Layer 3 of a small transformer language model trained on English Wikipedia (16 layers, counted from 0, width 128).
A neuron's activation on a vector x is SiLU(gate . x) times (in . x), where the dot is the dot product.

Input weights of the MLP neurons that the questions are about. A number n stands for (n - 500) times 0.00083.
n36 gate: 535 542 525 544 385 408 579 307 560 591 504 335 558 620 380 418 759 698 684 373 703 465 555 741 496 685 483 642 375 519 551 413 272 565 316 338 567 527 488 224 765 382 496 645 591 674 532 387 605 341 431 435 626 416 339 526 344 656 639 175 538 538 548 529 592 693 612 574 865 579 624 391 836 403 414 493 555 628 610 457 708 535 441 536 488 504 488 525 318 550 521 662 518 601 517 539 801 504 721 151 533 403 557 538 508 629 366 413 454 403 372 333 592 408 278 408 554 662 319 732 657 521 299 200 404 658 603 597
n45 gate: 900 758 520 334 363 796 533 521 786 590 370 736 648 532 753 492 593 641 508 407 452 463 540 415 429 288 535 597 221 633 448 517 512 359 424 704 541 322 426 426 436 595 440 534 669 545 519 678 570 334 546 554 317 405 504 500 583 453 428 508 683 504 573 473 504 559 466 446 313 590 372 421 500 552 605 456 378 564 342 564 512 684 689 508 503 649 742 552 472 559 138 485 572 386 414 344 557 530 417 541 477 400 438 423 662 382 511 553 464 490 259 845 500 558 327 428 578 617 520 439 282 398 735 606 558 658 807 624
n63 gate: 459 347 570 455 560 372 659 283 425 700 545 637 619 737 679 730 565 237 405 450 650 569 377 442 465 335 319 412 640 649 580 492 320 733 608 574 386 366 566 507 571 150 500 348 682 646 462 664 652 507 417 447 516 369 382 404 437 431 445 473 649 643 603 558 473 471 489 557 627 388 486 340 633 414 446 613 387 325 606 688 527 523 646 387 527 303 541 312 619 453 442 440 538 496 612 507 580 350 236 460 462 697 412 488 508 293 406 447 500 610 562 615 459 170 768 669 458 468 586 448 623 872 565 538 447 344 661 520
n76 gate: 520 481 379 524 442 575 563 504 693 730 500 564 478 503 633 400 385 278 496 470 729 795 419 423 382 469 776 450 586 665 560 622 725 576 428 377 728 528 317 570 638 457 443 520 622 390 726 242 773 547 386 739 496 417 551 589 522 370 428 720 514 369 676 534 549 462 399 463 770 325 439 734 490 401 537 427 373 453 581 450 404 682 496 442 535 481 359 519 515 511 218 537 488 562 452 621 605 661 560 433 489 291 655 504 438 454 554 590 455 607 452 595 388 315 524 610 388 573 492 554 600 358 267 633 476 268 367 405
n135 gate: 228 313 497 518 556 497 554 431 447 381 471 794 497 454 342 426 659 630 591 422 563 561 675 497 411 646 408 373 548 346 629 359 399 480 596 565 585 363 711 433 606 518 490 526 442 568 643 481 452 352 704 534 667 573 345 359 451 584 490 554 412 437 403 459 472 299 417 422 460 561 426 472 346 424 551 541 419 474 597 777 658 611 600 483 347 264 546 531 305 404 442 427 703 447 480 640 465 517 507 639 187 490 436 489 500 462 331 500 570 319 388 511 579 547 482 763 541 405 410 468 524 408 576 349 583 634 429 608
n154 gate: 564 777 395 445 562 472 666 428 570 636 620 288 496 453 604 512 368 534 571 496 222 48 479 421 667 437 440 366 726 224 409 699 360 437 783 677 504 578 757 459 481 572 612 583 520 732 406 534 402 442 520 488 614 551 690 604 267 381 484 118 640 471 511 492 460 376 302 261 658 512 704 492 553 463 572 578 485 720 484 446 694 548 477 590 591 649 508 321 401 528 452 449 622 488 556 340 417 476 419 580 389 570 357 508 591 751 308 487 515 341 607 462 554 508 424 761 576 574 500 554 392 363 585 821 419 601 444 688
n191 gate: 540 776 445 536 474 310 487 424 520 358 540 396 604 492 635 533 542 424 641 529 355 469 724 457 640 435 671 476 517 464 524 624 602 496 257 571 328 559 341 647 646 535 528 623 398 650 717 520 543 629 738 562 325 390 805 626 358 558 632 385 508 336 366 294 470 453 305 571 771 747 591 339 478 202 504 534 203 730 451 236 612 579 397 410 399 601 326 568 359 487 475 586 423 541 554 608 496 358 420 437 595 466 678 681 393 23 436 399 652 401 723 576 451 226 606 347 529 634 504 517 262 592 752 373 420 413 645 791
n212 gate: 332 363 466 692 826 546 364 488 518 440 653 374 500 548 451 773 507 520 414 545 558 516 562 404 568 457 376 493 614 617 489 691 719 695 201 443 561 516 451 606 522 560 540 426 552 753 382 261 620 388 674 467 634 335 548 699 424 302 611 430 541 313 621 466 390 549 299 474 612 444 363 447 600 546 586 503 621 315 559 345 269 664 475 456 704 655 270 592 677 424 391 452 508 647 575 529 567 554 291 486 496 350 530 523 522 694 384 472 493 535 636 604 547 536 500 316 587 321 186 520 639 526 778 561 576 557 586 481
n214 gate: 552 553 715 528 419 372 417 476 412 534 404 686 335 354 468 340 362 428 615 359 641 287 792 292 439 566 556 360 312 391 191 310 555 412 543 605 436 520 612 490 682 318 558 500 708 512 592 592 226 381 375 374 504 576 662 419 507 589 473 386 552 446 543 376 560 647 144 593 584 500 412 553 593 428 407 606 642 536 360 260 626 574 479 515 487 733 667 492 481 542 314 522 573 372 425 382 558 516 247 532 474 431 507 311 426 496 652 410 636 279 432 381 554 567 406 595 451 577 439 625 313 342 512 597 587 402 500 527
n231 gate: 780 460 432 451 507 468 572 307 451 365 458 673 393 552 423 525 649 428 366 362 675 448 529 658 497 292 642 415 307 285 365 583 236 722 448 518 568 322 536 588 372 560 486 360 567 414 514 598 637 442 360 496 261 434 695 279 441 486 446 538 422 625 776 368 496 730 448 493 633 130 519 529 598 464 362 558 665 380 370 371 380 534 419 500 513 443 479 464 471 478 486 531 535 542 411 510 607 530 392 530 359 358 606 412 535 759 645 366 513 506 496 432 452 661 481 525 418 683 352 604 372 525 564 593 760 446 458 395
n292 gate: 491 667 330 552 538 118 469 675 412 336 540 447 570 552 602 549 496 684 504 447 416 374 809 589 571 599 627 693 409 461 582 169 535 516 647 228 508 656 278 430 620 591 370 379 701 426 238 473 419 488 456 581 542 576 674 394 683 451 680 330 330 364 474 430 650 577 476 410 557 331 362 462 529 65 496 517 341 401 504 378 695 461 516 335 462 521 775 500 437 716 365 423 469 344 443 445 590 643 550 266 366 424 374 445 229 555 448 591 450 438 623 203 564 366 599 487 282 254 429 765 418 438 465 415 687 621 500 433
n295 gate: 553 563 542 628 666 546 702 359 783 376 451 594 525 432 791 241 529 491 647 521 445 452 368 438 481 383 570 429 558 297 586 662 303 803 592 438 306 473 558 603 677 771 325 582 598 583 419 649 586 612 549 488 411 311 623 539 576 693 277 313 492 393 699 471 278 733 243 492 562 529 260 311 452 407 574 466 668 604 467 492 414 702 461 536 550 637 404 348 245 613 438 370 415 314 392 512 556 493 629 461 459 432 525 270 790 384 710 569 881 647 332 615 408 334 548 521 459 517 572 522 504 404 504 280 548 238 541 534
n305 gate: 437 545 342 295 511 717 394 386 511 718 452 576 444 557 673 489 578 235 537 537 701 492 443 475 601 763 559 717 328 647 616 394 453 471 399 444 681 423 437 484 529 210 432 683 500 570 471 486 552 260 259 515 481 410 382 423 450 585 591 588 357 412 407 444 324 632 680 500 591 429 534 643 428 379 415 627 342 475 376 621 779 478 768 322 492 410 723 553 454 582 256 289 609 460 422 461 759 566 522 465 588 549 710 538 566 475 440 426 666 437 472 484 586 484 574 545 511 588 621 523 804 478 641 403 465 354 578 682
n36 in: 483 624 413 647 269 533 794 205 564 545 404 416 292 452 394 621 723 752 718 399 513 307 739 412 585 645 565 523 512 639 531 556 388 420 397 443 586 682 476 451 765 573 398 736 500 517 208 488 672 441 444 427 567 381 397 496 472 524 608 356 511 584 540 447 541 588 563 735 830 879 415 376 641 458 581 411 442 665 480 367 585 570 380 564 491 480 437 338 195 496 488 652 234 488 476 500 755 586 681 318 407 283 613 378 452 587 426 346 443 493 461 353 563 616 333 305 484 559 429 683 769 504 358 469 250 785 411 567
n45 in: 504 508 410 346 558 696 363 594 449 657 781 400 355 548 727 484 584 603 508 564 455 500 297 652 566 475 831 778 330 690 492 560 876 508 441 508 431 491 460 687 500 479 194 641 592 398 524 485 686 539 397 528 348 284 602 605 641 532 364 460 481 508 446 224 606 621 461 312 491 544 306 520 347 229 452 490 538 422 262 407 372 766 584 244 417 581 625 216 392 683 472 306 412 268 464 311 601 575 459 439 560 455 260 500 281 536 606 449 609 432 526 496 570 585 449 397 601 525 291 454 709 423 517 566 462 452 448 467
n63 in: 480 508 413 345 269 432 330 500 398 749 720 605 586 520 552 374 682 603 489 582 630 539 561 753 348 430 597 272 691 532 493 650 544 285 522 433 482 516 877 593 377 350 242 700 604 437 463 641 286 558 474 522 355 478 413 380 551 567 314 533 558 384 247 579 436 476 341 619 492 354 304 455 427 340 452 479 458 345 357 564 670 331 550 438 489 260 587 405 534 492 496 635 553 391 537 625 446 494 244 504 489 431 522 562 441 416 517 359 681 563 619 750 464 382 630 656 459 535 530 586 370 571 686 427 468 382 537 328
n76 in: 475 579 357 461 295 667 511 697 632 628 493 573 480 476 504 393 366 432 423 527 645 486 309 395 488 549 638 390 507 634 465 604 682 625 474 395 697 654 453 532 628 486 409 762 481 496 695 292 646 490 358 690 593 359 475 381 595 426 335 636 472 357 587 459 551 456 346 507 762 308 466 630 476 390 614 489 443 458 540 381 560 621 503 460 447 503 373 514 455 520 177 599 434 539 480 596 633 651 544 490 540 476 630 354 397 508 436 631 491 528 439 751 474 279 621 589 429 483 620 489 544 354 272 657 646 507 406 486
n135 in: 281 328 587 435 459 489 473 496 447 450 407 644 471 552 473 457 633 454 368 425 504 538 511 429 353 549 370 386 576 384 592 359 489 532 531 713 538 324 745 565 752 595 521 441 424 447 609 514 507 278 617 664 673 588 435 373 591 393 500 557 536 347 551 486 427 365 437 285 519 421 395 511 299 702 507 658 442 333 418 779 496 593 548 549 495 315 465 522 356 493 522 496 406 426 453 366 643 466 511 555 222 577 436 537 436 484 507 458 547 464 431 377 371 557 470 797 569 262 379 155 475 699 607 297 702 492 353 809
n154 in: 445 806 248 239 542 670 683 535 457 522 567 445 577 330 556 515 339 543 620 409 271 415 428 403 590 508 526 395 552 514 465 554 473 529 621 585 276 384 731 610 422 512 571 821 545 631 378 535 400 475 558 377 343 589 613 629 504 507 455 215 632 462 408 275 474 417 496 431 606 500 577 530 490 410 737 592 656 454 305 542 569 453 510 568 500 747 418 373 474 644 354 658 592 428 438 454 328 441 478 371 319 294 445 428 435 549 603 569 418 463 355 539 575 574 427 855 709 458 661 603 298 471 593 703 446 496 372 406
n191 in: 526 553 431 440 500 419 474 333 461 436 470 396 488 638 648 392 788 667 775 764 459 585 632 568 434 370 709 631 516 473 584 342 398 504 364 419 377 487 432 617 609 538 488 447 503 729 839 523 587 419 464 667 254 594 581 892 477 364 570 330 374 467 378 294 484 462 430 484 693 560 595 586 447 254 504 507 352 446 528 254 580 514 221 437 474 540 551 475 591 476 624 441 548 590 592 707 504 224 334 302 492 451 540 691 548 275 453 357 609 500 714 547 683 181 695 267 568 629 361 538 331 641 704 404 394 377 620 537
n212 in: 468 549 395 693 454 519 480 535 522 290 659 328 489 607 568 496 622 618 452 426 587 410 527 538 497 218 674 507 779 465 567 621 543 457 629 392 475 661 296 611 525 543 329 739 566 547 464 381 729 550 544 544 719 356 652 626 382 614 617 384 571 580 622 667 631 694 195 596 543 600 362 508 464 613 684 629 430 646 500 394 592 452 542 482 429 437 428 451 257 705 445 467 572 572 744 567 512 412 403 637 573 406 621 572 114 396 470 387 562 469 476 653 461 789 695 549 478 542 636 515 718 608 473 408 363 552 533 455
n214 in: 574 478 812 542 395 361 500 481 426 449 477 465 533 395 213 496 254 411 507 366 552 400 709 380 523 379 693 410 467 445 421 450 554 638 701 412 333 611 504 609 581 251 427 436 518 473 600 497 418 549 471 478 493 458 634 530 609 597 452 639 530 361 552 500 695 575 285 598 496 515 388 673 516 700 323 615 613 816 539 284 464 478 393 294 611 555 768 481 690 489 442 600 528 284 493 493 651 537 595 369 572 686 529 519 539 553 687 412 503 359 450 365 387 542 569 518 449 582 419 561 551 438 469 630 669 151 504 753
n231 in: 749 522 634 412 481 660 458 336 525 371 508 384 356 493 508 486 600 251 454 346 562 394 541 581 474 316 698 383 388 303 469 664 253 630 350 651 706 344 475 623 381 633 538 496 497 353 549 592 648 628 659 394 214 577 735 210 420 685 463 549 441 608 654 385 471 709 420 525 653 385 513 478 465 668 443 564 738 490 313 339 461 543 514 500 492 623 510 372 360 496 457 532 594 570 338 466 507 600 514 663 521 405 560 519 482 669 623 387 437 551 362 435 291 709 500 420 407 726 394 650 482 522 576 621 530 426 443 511
n292 in: 194 544 337 637 496 330 565 652 661 504 581 338 575 438 430 407 568 847 514 686 496 262 596 662 494 683 568 397 424 470 650 420 591 349 486 489 500 714 453 755 486 708 362 586 722 500 405 483 510 421 504 525 442 444 496 441 608 436 405 352 549 333 609 496 761 393 364 532 630 439 458 482 500 412 657 451 381 417 218 569 447 546 497 475 472 396 469 562 489 619 396 402 590 416 686 521 466 485 276 347 348 441 472 518 443 243 506 237 377 470 397 668 650 663 364 453 335 574 584 377 317 392 508 508 454 508 389 522
n295 in: 615 543 585 606 595 601 626 284 695 446 484 566 527 542 653 290 531 463 580 500 469 524 303 511 507 468 454 338 573 391 660 777 321 774 552 392 394 412 604 585 560 719 367 508 519 682 485 653 478 544 606 439 441 418 459 512 511 733 262 300 458 484 651 527 302 752 321 462 488 535 385 274 402 543 469 357 529 593 402 467 511 707 507 485 432 778 318 336 284 527 446 410 346 328 408 365 612 594 628 566 557 414 580 354 784 401 611 520 857 477 267 557 362 411 504 539 446 421 594 596 577 327 561 321 573 278 504 590
n305 in: 702 515 565 420 260 724 667 584 469 589 519 504 525 435 488 457 571 416 443 625 551 217 526 389 659 433 500 627 428 554 480 367 511 409 521 489 603 368 590 334 521 545 352 739 585 485 703 490 335 293 525 504 438 500 674 470 441 692 566 359 414 433 542 572 562 316 455 333 348 565 646 482 386 449 347 576 398 441 243 586 316 632 592 514 566 550 434 569 654 699 475 556 434 587 403 408 638 464 395 500 419 741 649 489 525 332 102 477 447 521 405 538 514 504 719 489 407 408 515 548 504 410 898 601 485 418 546 537

Each question shows a token from some text and the vector x that enters the MLP there. A number n stands for (n - 500) times 0.0035.

" F": 603 492 480 563 588 620 478 519 317 516 391 393 533 379 466 563 504 370 477 479 525 528 442 490 485 455 540 497 551 508 543 512 550 542 472 446 500 472 521 675 546 513 567 475 389 537 535 570 503 447 368 490 461 506 480 461 510 516 470 484 488 484 453 447 511 504 522 502 546 490 529 494 316 487 486 530 507 478 495 487 487 527 581 630 497 554 533 471 510 578 492 521 530 481 480 491 440 509 535 494 559 436 532 471 430 576 401 415 544 491 435 618 554 607 515 583 502 491 488 452 492 564 388 576 412 610 400 596
The most active neuron and its activation: n154, at about 0.04

" Car": 498 557 476 494 421 466 376 447 466 492 509 550 550 496 674 530 598 352 597 487 304 463 559 500 489 547 513 532 548 493 533 393 426 526 532 446 481 458 447 611 485 431 457 442 383 592 532 489 491 470 504 539 469 518 459 536 484 504 339 471 512 381 432 564 463 551 507 551 510 438 542 504 383 432 463 510 525 518 610 379 479 631 474 637 497 559 560 545 502 531 422 538 507 451 565 512 421 513 493 568 590 506 473 507 524 478 575 622 377 513 416 410 504 646 604 511 472 466 489 425 429 585 366 480 471 475 388 448
Which of these neurons fires most? n36

"ap": 477 500 440 549 339 508 407 588 582 528 498 647 481 559 490 479 391 418 556 520 613 463 382 473 545 600 524 596 465 538 557 440 520 484 531 552 526 528 364 656 510 510 481 408 365 531 491 500 519 477 506 480 448 509 500 522 512 577 420 451 490 516 428 564 444 582 537 390 627 455 595 494 442 413 492 520 453 574 520 514 558 577 496 580 498 405 493 429 590 457 578 521 441 580 520 478 573 502 520 523 484 538 455 575 496 587 574 439 481 484 495 521 494 587 585 453 513 506 471 449 477 486 712 478 482 569 456 472
Which of these neurons fires most? n305

"),": 419 378 465 566 549 412 578 484 473 560 587 471 593 506 541 506 655 573 646 446 643 513 496 528 509 492 479 479 509 478 484 383 414 542 519 463 528 596 499 305 480 519 539 492 391 519 505 513 496 570 497 508 444 526 607 487 539 484 546 553 512 504 406 506 539 641 573 670 674 511 489 492 549 478 503 535 512 483 586 480 449 496 470 696 502 527 506 504 501 433 562 516 463 522 471 502 551 504 390 496 486 479 427 577 499 596 522 578 578 487 475 622 574 338 542 570 532 492 516 504 611 570 611 504 513 618 460 442
The most active neuron and its activation: n36, at about 0.26

" their": 526 611 488 360 510 535 406 487 494 444 427 584 552 468 527 456 577 447 524 530 557 437 456 523 470 527 474 626 564 503 559 445 554 561 476 591 488 532 536 266 505 512 415 553 352 497 438 530 487 471 611 415 491 489 462 499 506 529 481 496 518 503 520 450 499 531 539 460 630 501 356 504 545 416 428 523 444 597 389 555 480 347 473 526 499 518 443 500 565 471 591 449 370 442 528 504 599 505 572 505 445 444 479 541 528 482 455 547 471 524 396 575 606 585 517 566 544 488 493 530 578 447 571 454 442 403 475 505
The most active neuron and its activation: n305, at about 0.14

"og": 555 473 523 543 494 454 599 651 374 503 455 553 471 547 424 408 267 410 620 451 532 505 540 496 496 521 452 558 396 486 462 533 502 444 519 542 543 374 477 640 453 460 452 539 367 531 473 347 533 428 567 443 274 544 472 498 440 514 434 527 496 541 515 326 571 491 510 479 557 496 525 465 446 557 476 477 465 594 590 564 436 530 435 338 498 497 446 500 480 470 587 470 374 537 460 496 437 502 590 499 498 531 506 523 500 508 613 483 513 489 497 638 532 521 528 537 604 455 518 515 471 554 565 506 592 403 435 567
The two highest activations, in order: n36, n292

" ro": 363 407 486 568 542 444 623 497 613 507 579 576 470 579 653 509 621 536 518 491 474 414 516 515 494 372 478 408 490 491 463 415 595 533 469 432 520 415 349 761 459 475 653 477 405 490 503 494 473 611 521 472 585 547 584 442 502 571 591 630 504 383 537 502 514 526 520 527 425 641 484 505 478 544 674 516 465 477 600 495 502 324 541 485 498 436 484 495 556 548 609 467 461 511 588 491 634 495 421 556 617 518 492 428 397 406 506 658 477 490 480 533 473 632 419 511 529 507 508 443 416 479 344 594 514 291 435 544
Which three neurons fire most, strongest first? n36, n305, n154

"le": 366 348 490 443 339 522 326 518 476 494 486 510 478 532 529 497 436 493 566 510 542 452 515 509 551 347 474 581 453 537 514 656 521 405 471 468 476 407 397 554 558 615 517 507 342 546 435 446 435 546 506 598 567 504 519 540 409 458 566 461 501 527 484 535 471 524 475 531 483 418 562 523 532 580 626 538 510 477 585 509 530 417 518 494 502 604 525 432 415 426 589 461 608 535 546 516 457 502 497 442 525 484 533 452 512 654 516 637 480 478 418 624 517 512 449 551 409 484 489 467 512 509 464 455 431 385 512 520
Which of these neurons fires most? n212

"stru": 557 540 495 675 379 463 573 503 519 490 496 533 516 516 413 479 364 460 565 524 406 505 495 565 498 413 451 612 527 524 498 529 625 507 477 488 546 487 440 468 431 474 491 532 419 533 418 428 529 619 572 497 403 490 546 526 422 491 534 599 519 402 494 566 452 545 441 462 554 598 577 459 490 591 688 518 526 459 513 527 564 680 537 669 502 537 517 510 523 666 474 496 516 495 626 501 441 485 545 485 575 486 445 530 549 487 518 467 492 483 462 451 552 675 517 510 459 537 482 503 568 596 369 530 476 552 618 654
Which of these neurons fires most? n63

" G": 518 464 516 469 443 504 548 590 368 484 491 489 492 292 547 569 377 511 593 473 431 494 478 523 478 540 502 468 417 504 482 543 471 550 534 479 520 451 523 653 507 449 564 410 366 493 519 651 557 547 533 435 513 536 471 502 468 489 437 452 525 548 528 424 477 540 483 469 612 540 394 482 355 483 461 506 528 586 488 510 483 551 512 592 497 546 431 521 477 499 539 425 572 509 464 508 456 496 489 490 560 470 519 501 473 558 464 474 532 509 469 477 439 519 560 464 483 478 504 457 472 550 378 516 468 652 461 541
The most active neuron and its activation: n305, at about 0.059

"less": 457 625 415 514 518 578 547 575 471 512 429 518 518 533 455 472 512 403 650 475 564 354 441 507 530 507 504 514 488 504 506 473 623 615 549 514 488 418 619 255 586 555 435 531 356 455 540 406 426 592 441 593 563 466 435 449 455 480 603 531 490 526 472 519 486 460 489 429 417 501 529 475 485 608 413 511 543 503 524 443 506 495 502 447 495 574 509 520 534 461 468 493 369 503 501 506 562 498 635 502 505 480 503 509 406 670 484 461 553 487 510 556 526 670 389 634 585 511 467 531 376 490 564 582 392 586 540 503
Which three neurons fire most, strongest first? n154, n191, n63

" as": 636 375 435 638 586 493 570 512 546 498 481 347 483 570 515 511 667 421 551 477 397 484 385 516 471 529 586 524 462 512 409 520 542 413 507 500 470 469 457 504 534 394 474 511 369 507 422 528 487 531 647 561 510 472 418 455 558 513 616 638 534 403 460 453 485 433 540 464 587 498 559 507 536 454 520 521 473 510 578 486 492 414 494 379 495 462 545 518 396 424 592 491 544 485 500 481 407 512 441 495 472 491 434 510 579 499 450 492 625 482 458 620 577 551 603 576 540 520 480 501 517 487 583 402 510 565 415 417
Which of these neurons fires most? n214

",": 503 574 474 487 566 429 520 579 407 519 555 460 518 499 516 509 591 472 537 475 459 562 512 486 511 542 452 472 440 482 475 521 438 555 520 474 540 464 539 207 462 505 527 482 366 507 522 560 505 709 521 437 432 486 561 557 553 519 402 599 490 518 354 548 521 621 520 580 706 566 520 502 518 490 518 551 521 567 556 511 473 380 475 600 503 442 586 483 429 481 492 478 479 538 460 504 414 497 427 490 462 475 495 543 517 540 507 520 512 502 508 455 564 448 456 559 489 503 599 520 524 517 493 509 587 503 576 490
The most active neuron and its activation: n45, at about 0.058

"ind": 345 515 509 551 468 482 461 394 474 483 484 465 436 465 440 488 511 570 546 483 544 558 424 485 491 532 522 435 529 480 437 316 619 491 463 511 532 558 457 532 527 606 520 530 372 450 568 458 457 507 534 482 557 553 472 561 549 497 642 582 513 614 436 562 467 576 496 531 529 484 650 540 524 531 433 476 506 584 474 521 484 565 364 452 489 505 511 471 548 526 620 528 347 520 468 481 476 506 522 513 518 545 503 578 528 460 538 482 548 465 553 546 484 388 418 372 581 468 417 477 459 535 552 476 452 444 595 587
The two highest activations, in order: n191, n154

" organ": 589 525 502 494 536 617 548 499 565 484 540 669 516 545 623 477 483 357 621 486 446 457 434 498 525 554 518 418 515 482 487 589 434 525 409 445 517 526 426 594 502 482 538 503 399 555 518 510 377 433 485 375 509 466 461 471 468 549 488 494 515 353 526 506 522 430 467 524 600 543 493 463 483 589 514 517 462 548 426 468 475 744 571 553 497 492 443 427 486 532 623 568 498 358 516 488 504 498 540 502 483 564 563 492 615 344 492 633 549 494 437 488 462 433 536 509 512 502 542 626 519 485 633 342 474 511 506 576
The most active neuron and its activation: n295, at about 1.1

" and": 675 522 477 623 656 498 422 570 503 512 587 432 566 434 497 441 663 212 442 492 306 428 496 547 592 477 531 640 449 510 466 413 485 532 507 473 509 491 526 234 523 455 553 602 371 481 449 613 465 492 542 470 364 495 579 522 600 474 505 567 498 531 412 590 495 601 504 511 500 491 461 511 506 519 485 500 500 467 511 604 469 412 541 342 497 439 480 560 544 544 501 451 469 531 535 530 464 496 517 534 457 591 465 605 494 494 519 499 611 508 501 465 603 525 450 606 458 501 498 475 462 466 452 471 465 497 574 506
Which three neurons fire most, strongest first? n76, n305, n36

"uring": 452 436 535 500 553 537 586 511 524 508 484 539 531 562 548 526 651 472 657 493 484 573 336 538 497 398 488 553 492 483 453 482 606 456 539 566 510 526 594 351 614 583 581 569 338 486 514 376 467 484 460 485 480 492 326 497 474 528 532 573 501 531 461 507 495 396 533 504 662 532 479 500 514 452 527 510 479 418 481 554 515 444 436 387 496 484 487 553 461 515 422 473 524 552 468 518 501 513 461 504 538 548 493 574 471 505 539 438 545 491 531 495 512 411 563 460 524 464 500 490 436 544 494 557 531 483 488 402
Which of these neurons fires most? n214

" Ch": 492 529 460 424 486 513 434 267 496 454 497 693 502 421 491 555 660 356 512 518 373 526 489 533 489 438 428 476 492 523 545 652 636 485 566 453 521 468 562 564 451 525 445 455 366 496 585 647 545 500 557 533 458 480 526 540 495 506 414 640 495 472 498 494 503 552 494 479 575 535 600 512 380 412 411 506 489 587 579 418 489 600 558 692 501 539 461 591 408 516 386 452 453 481 565 503 544 503 438 502 505 499 480 443 490 531 497 588 488 492 493 405 455 498 670 430 509 499 522 480 464 616 344 521 527 480 350 490
The most active neuron and its activation: n292, at about 0.099

" rest": 425 559 477 430 597 591 541 553 541 528 390 556 501 595 590 487 520 763 522 509 440 394 504 491 441 598 541 434 522 514 501 568 652 548 401 470 543 491 418 562 548 510 606 531 409 466 381 637 413 505 504 377 455 492 578 467 534 502 455 630 500 534 405 443 525 657 466 525 407 581 571 531 467 522 409 488 506 523 392 366 533 620 503 543 495 426 462 453 528 669 616 455 459 459 505 473 507 514 481 501 540 618 485 494 579 551 475 446 455 481 547 556 518 639 477 271 521 514 531 613 479 411 537 559 536 459 641 509
Which three neurons fire most, strongest first? n45, n135, n76

"in": 474 525 507 345 565 453 417 449 462 461 590 497 551 487 523 453 451 452 457 526 537 505 408 506 519 570 438 484 488 491 481 505 607 451 452 494 479 462 347 546 514 442 620 471 344 492 370 394 471 505 471 672 447 460 494 516 436 549 568 324 504 543 464 442 466 599 508 521 447 515 630 465 565 566 472 492 478 434 506 602 526 455 469 439 501 541 509 475 519 411 605 449 493 520 434 485 437 499 617 479 479 536 464 356 532 462 504 463 400 483 545 551 518 357 280 529 439 515 482 521 651 558 444 556 425 635 432 430
Which of these neurons fires most? n214

"0": 375 531 560 428 447 428 417 346 535 540 615 508 586 526 522 426 503 565 516 451 495 519 490 466 484 521 387 368 497 496 545 509 528 406 667 439 550 538 506 308 492 413 513 290 439 537 565 581 491 417 522 400 500 545 426 580 448 525 643 593 518 496 584 524 537 367 503 559 415 486 467 504 508 509 449 529 566 535 731 508 578 559 578 328 506 388 540 500 564 460 613 465 489 533 467 496 610 503 446 520 480 577 499 504 475 574 417 556 530 505 410 348 504 480 532 554 545 478 538 587 528 507 580 488 444 461 439 579
The most active neuron and its activation: n135, at about 0.18

" when": 628 410 440 606 589 488 571 417 564 493 451 485 517 550 547 462 634 530 612 444 444 474 569 502 509 563 485 437 404 520 519 514 516 663 555 554 548 568 440 391 518 522 491 618 341 505 398 529 465 590 596 526 606 456 509 505 524 542 578 447 501 594 491 488 492 302 511 506 409 585 492 493 567 545 482 525 524 442 491 517 493 429 620 400 498 453 486 491 424 503 406 461 533 485 498 476 418 507 436 487 414 490 473 548 448 489 422 419 557 497 545 582 534 427 451 587 509 502 524 490 566 517 590 461 563 675 465 477
Which three neurons fire most, strongest first? n214, n135, n36

"and": 431 604 504 414 421 460 414 428 507 501 459 452 493 532 457 580 460 582 435 513 596 571 511 510 498 522 550 294 421 485 483 513 724 538 521 520 470 356 445 458 559 556 571 605 349 585 476 485 529 422 454 545 455 526 564 495 527 596 534 627 517 594 453 422 517 488 500 494 372 519 526 476 512 534 496 501 476 488 655 756 534 558 572 592 497 489 469 471 480 396 611 514 487 498 500 512 516 500 507 514 563 498 480 435 525 572 542 527 472 460 520 497 552 528 415 428 470 492 468 464 460 467 561 498 477 430 410 624
Which of these neurons fires most? n135

"ing": 438 512 495 485 523 579 469 471 505 431 482 503 519 520 498 543 552 367 508 515 543 500 487 518 496 487 518 568 468 507 520 470 564 455 523 569 513 413 551 337 613 557 549 476 315 514 501 394 460 505 446 502 510 540 390 462 428 522 500 458 518 573 463 565 578 577 493 506 599 556 525 519 569 571 510 494 501 483 479 574 509 470 433 436 496 455 540 496 541 561 473 446 540 592 461 509 457 502 549 484 434 480 471 524 483 516 553 476 495 481 511 614 549 476 477 429 540 476 507 483 458 520 532 665 495 451 531 424
Which three neurons fire most, strongest first? n295, n292, n214

" of": 429 574 502 624 575 454 581 448 513 492 610 386 533 523 509 469 568 400 434 500 497 512 508 518 563 488 503 526 446 498 499 572 471 461 457 506 518 578 484 385 526 624 454 503 358 506 618 490 529 444 509 474 565 477 477 481 471 533 447 594 496 459 458 473 487 371 500 525 630 427 633 454 520 502 388 520 513 523 487 532 559 161 519 503 495 536 517 506 483 571 572 486 558 531 450 488 579 501 505 515 481 515 518 541 501 632 496 441 527 501 533 557 565 454 501 455 438 458 484 465 458 516 593 458 580 478 539 521
The most active neuron and its activation: n45, at about 0.083

"rack": 578 459 507 358 587 526 337 524 540 528 432 361 496 538 503 494 447 528 662 477 609 429 510 472 488 336 580 569 594 496 516 394 490 445 488 543 554 456 558 495 482 551 478 407 379 516 530 512 433 485 537 369 288 505 461 566 414 534 478 385 491 547 554 413 451 689 509 531 596 527 460 553 530 538 509 521 476 434 430 483 516 485 587 397 497 365 414 512 469 418 569 462 418 563 510 495 472 518 669 446 474 602 582 609 563 569 532 494 509 488 382 442 541 556 413 496 514 482 392 470 617 485 648 490 516 604 503 456
Which of these neurons fires most? n231

"ane": 534 441 544 427 487 516 627 510 455 509 432 655 490 535 535 406 413 323 464 502 635 513 546 488 493 489 486 474 541 536 452 490 551 391 478 473 463 438 565 359 473 513 700 517 330 469 355 448 447 513 443 716 528 449 597 521 416 536 475 379 488 559 502 524 503 589 529 488 665 432 469 505 500 438 454 502 497 537 561 503 521 445 521 541 500 487 540 376 541 468 524 528 390 502 494 512 411 496 530 530 462 463 532 525 456 479 538 408 462 514 495 516 552 473 434 521 456 534 529 592 409 527 453 393 474 435 518 583
The two highest activations, in order: n45, n212

" her": 567 541 520 463 409 620 322 406 569 475 432 511 542 533 487 487 531 497 597 532 535 352 442 529 492 534 417 558 534 488 531 464 480 657 487 569 485 505 509 399 496 492 495 489 376 541 426 456 490 576 583 447 373 447 466 501 576 578 593 290 510 430 547 596 470 524 565 489 537 531 461 487 542 428 507 540 478 524 380 480 449 458 445 391 499 569 487 557 607 443 610 424 509 415 586 517 602 506 563 459 591 447 498 496 535 527 500 606 487 512 399 593 557 637 613 545 568 481 514 385 526 457 612 558 502 342 479 535
Which of these neurons fires most? n295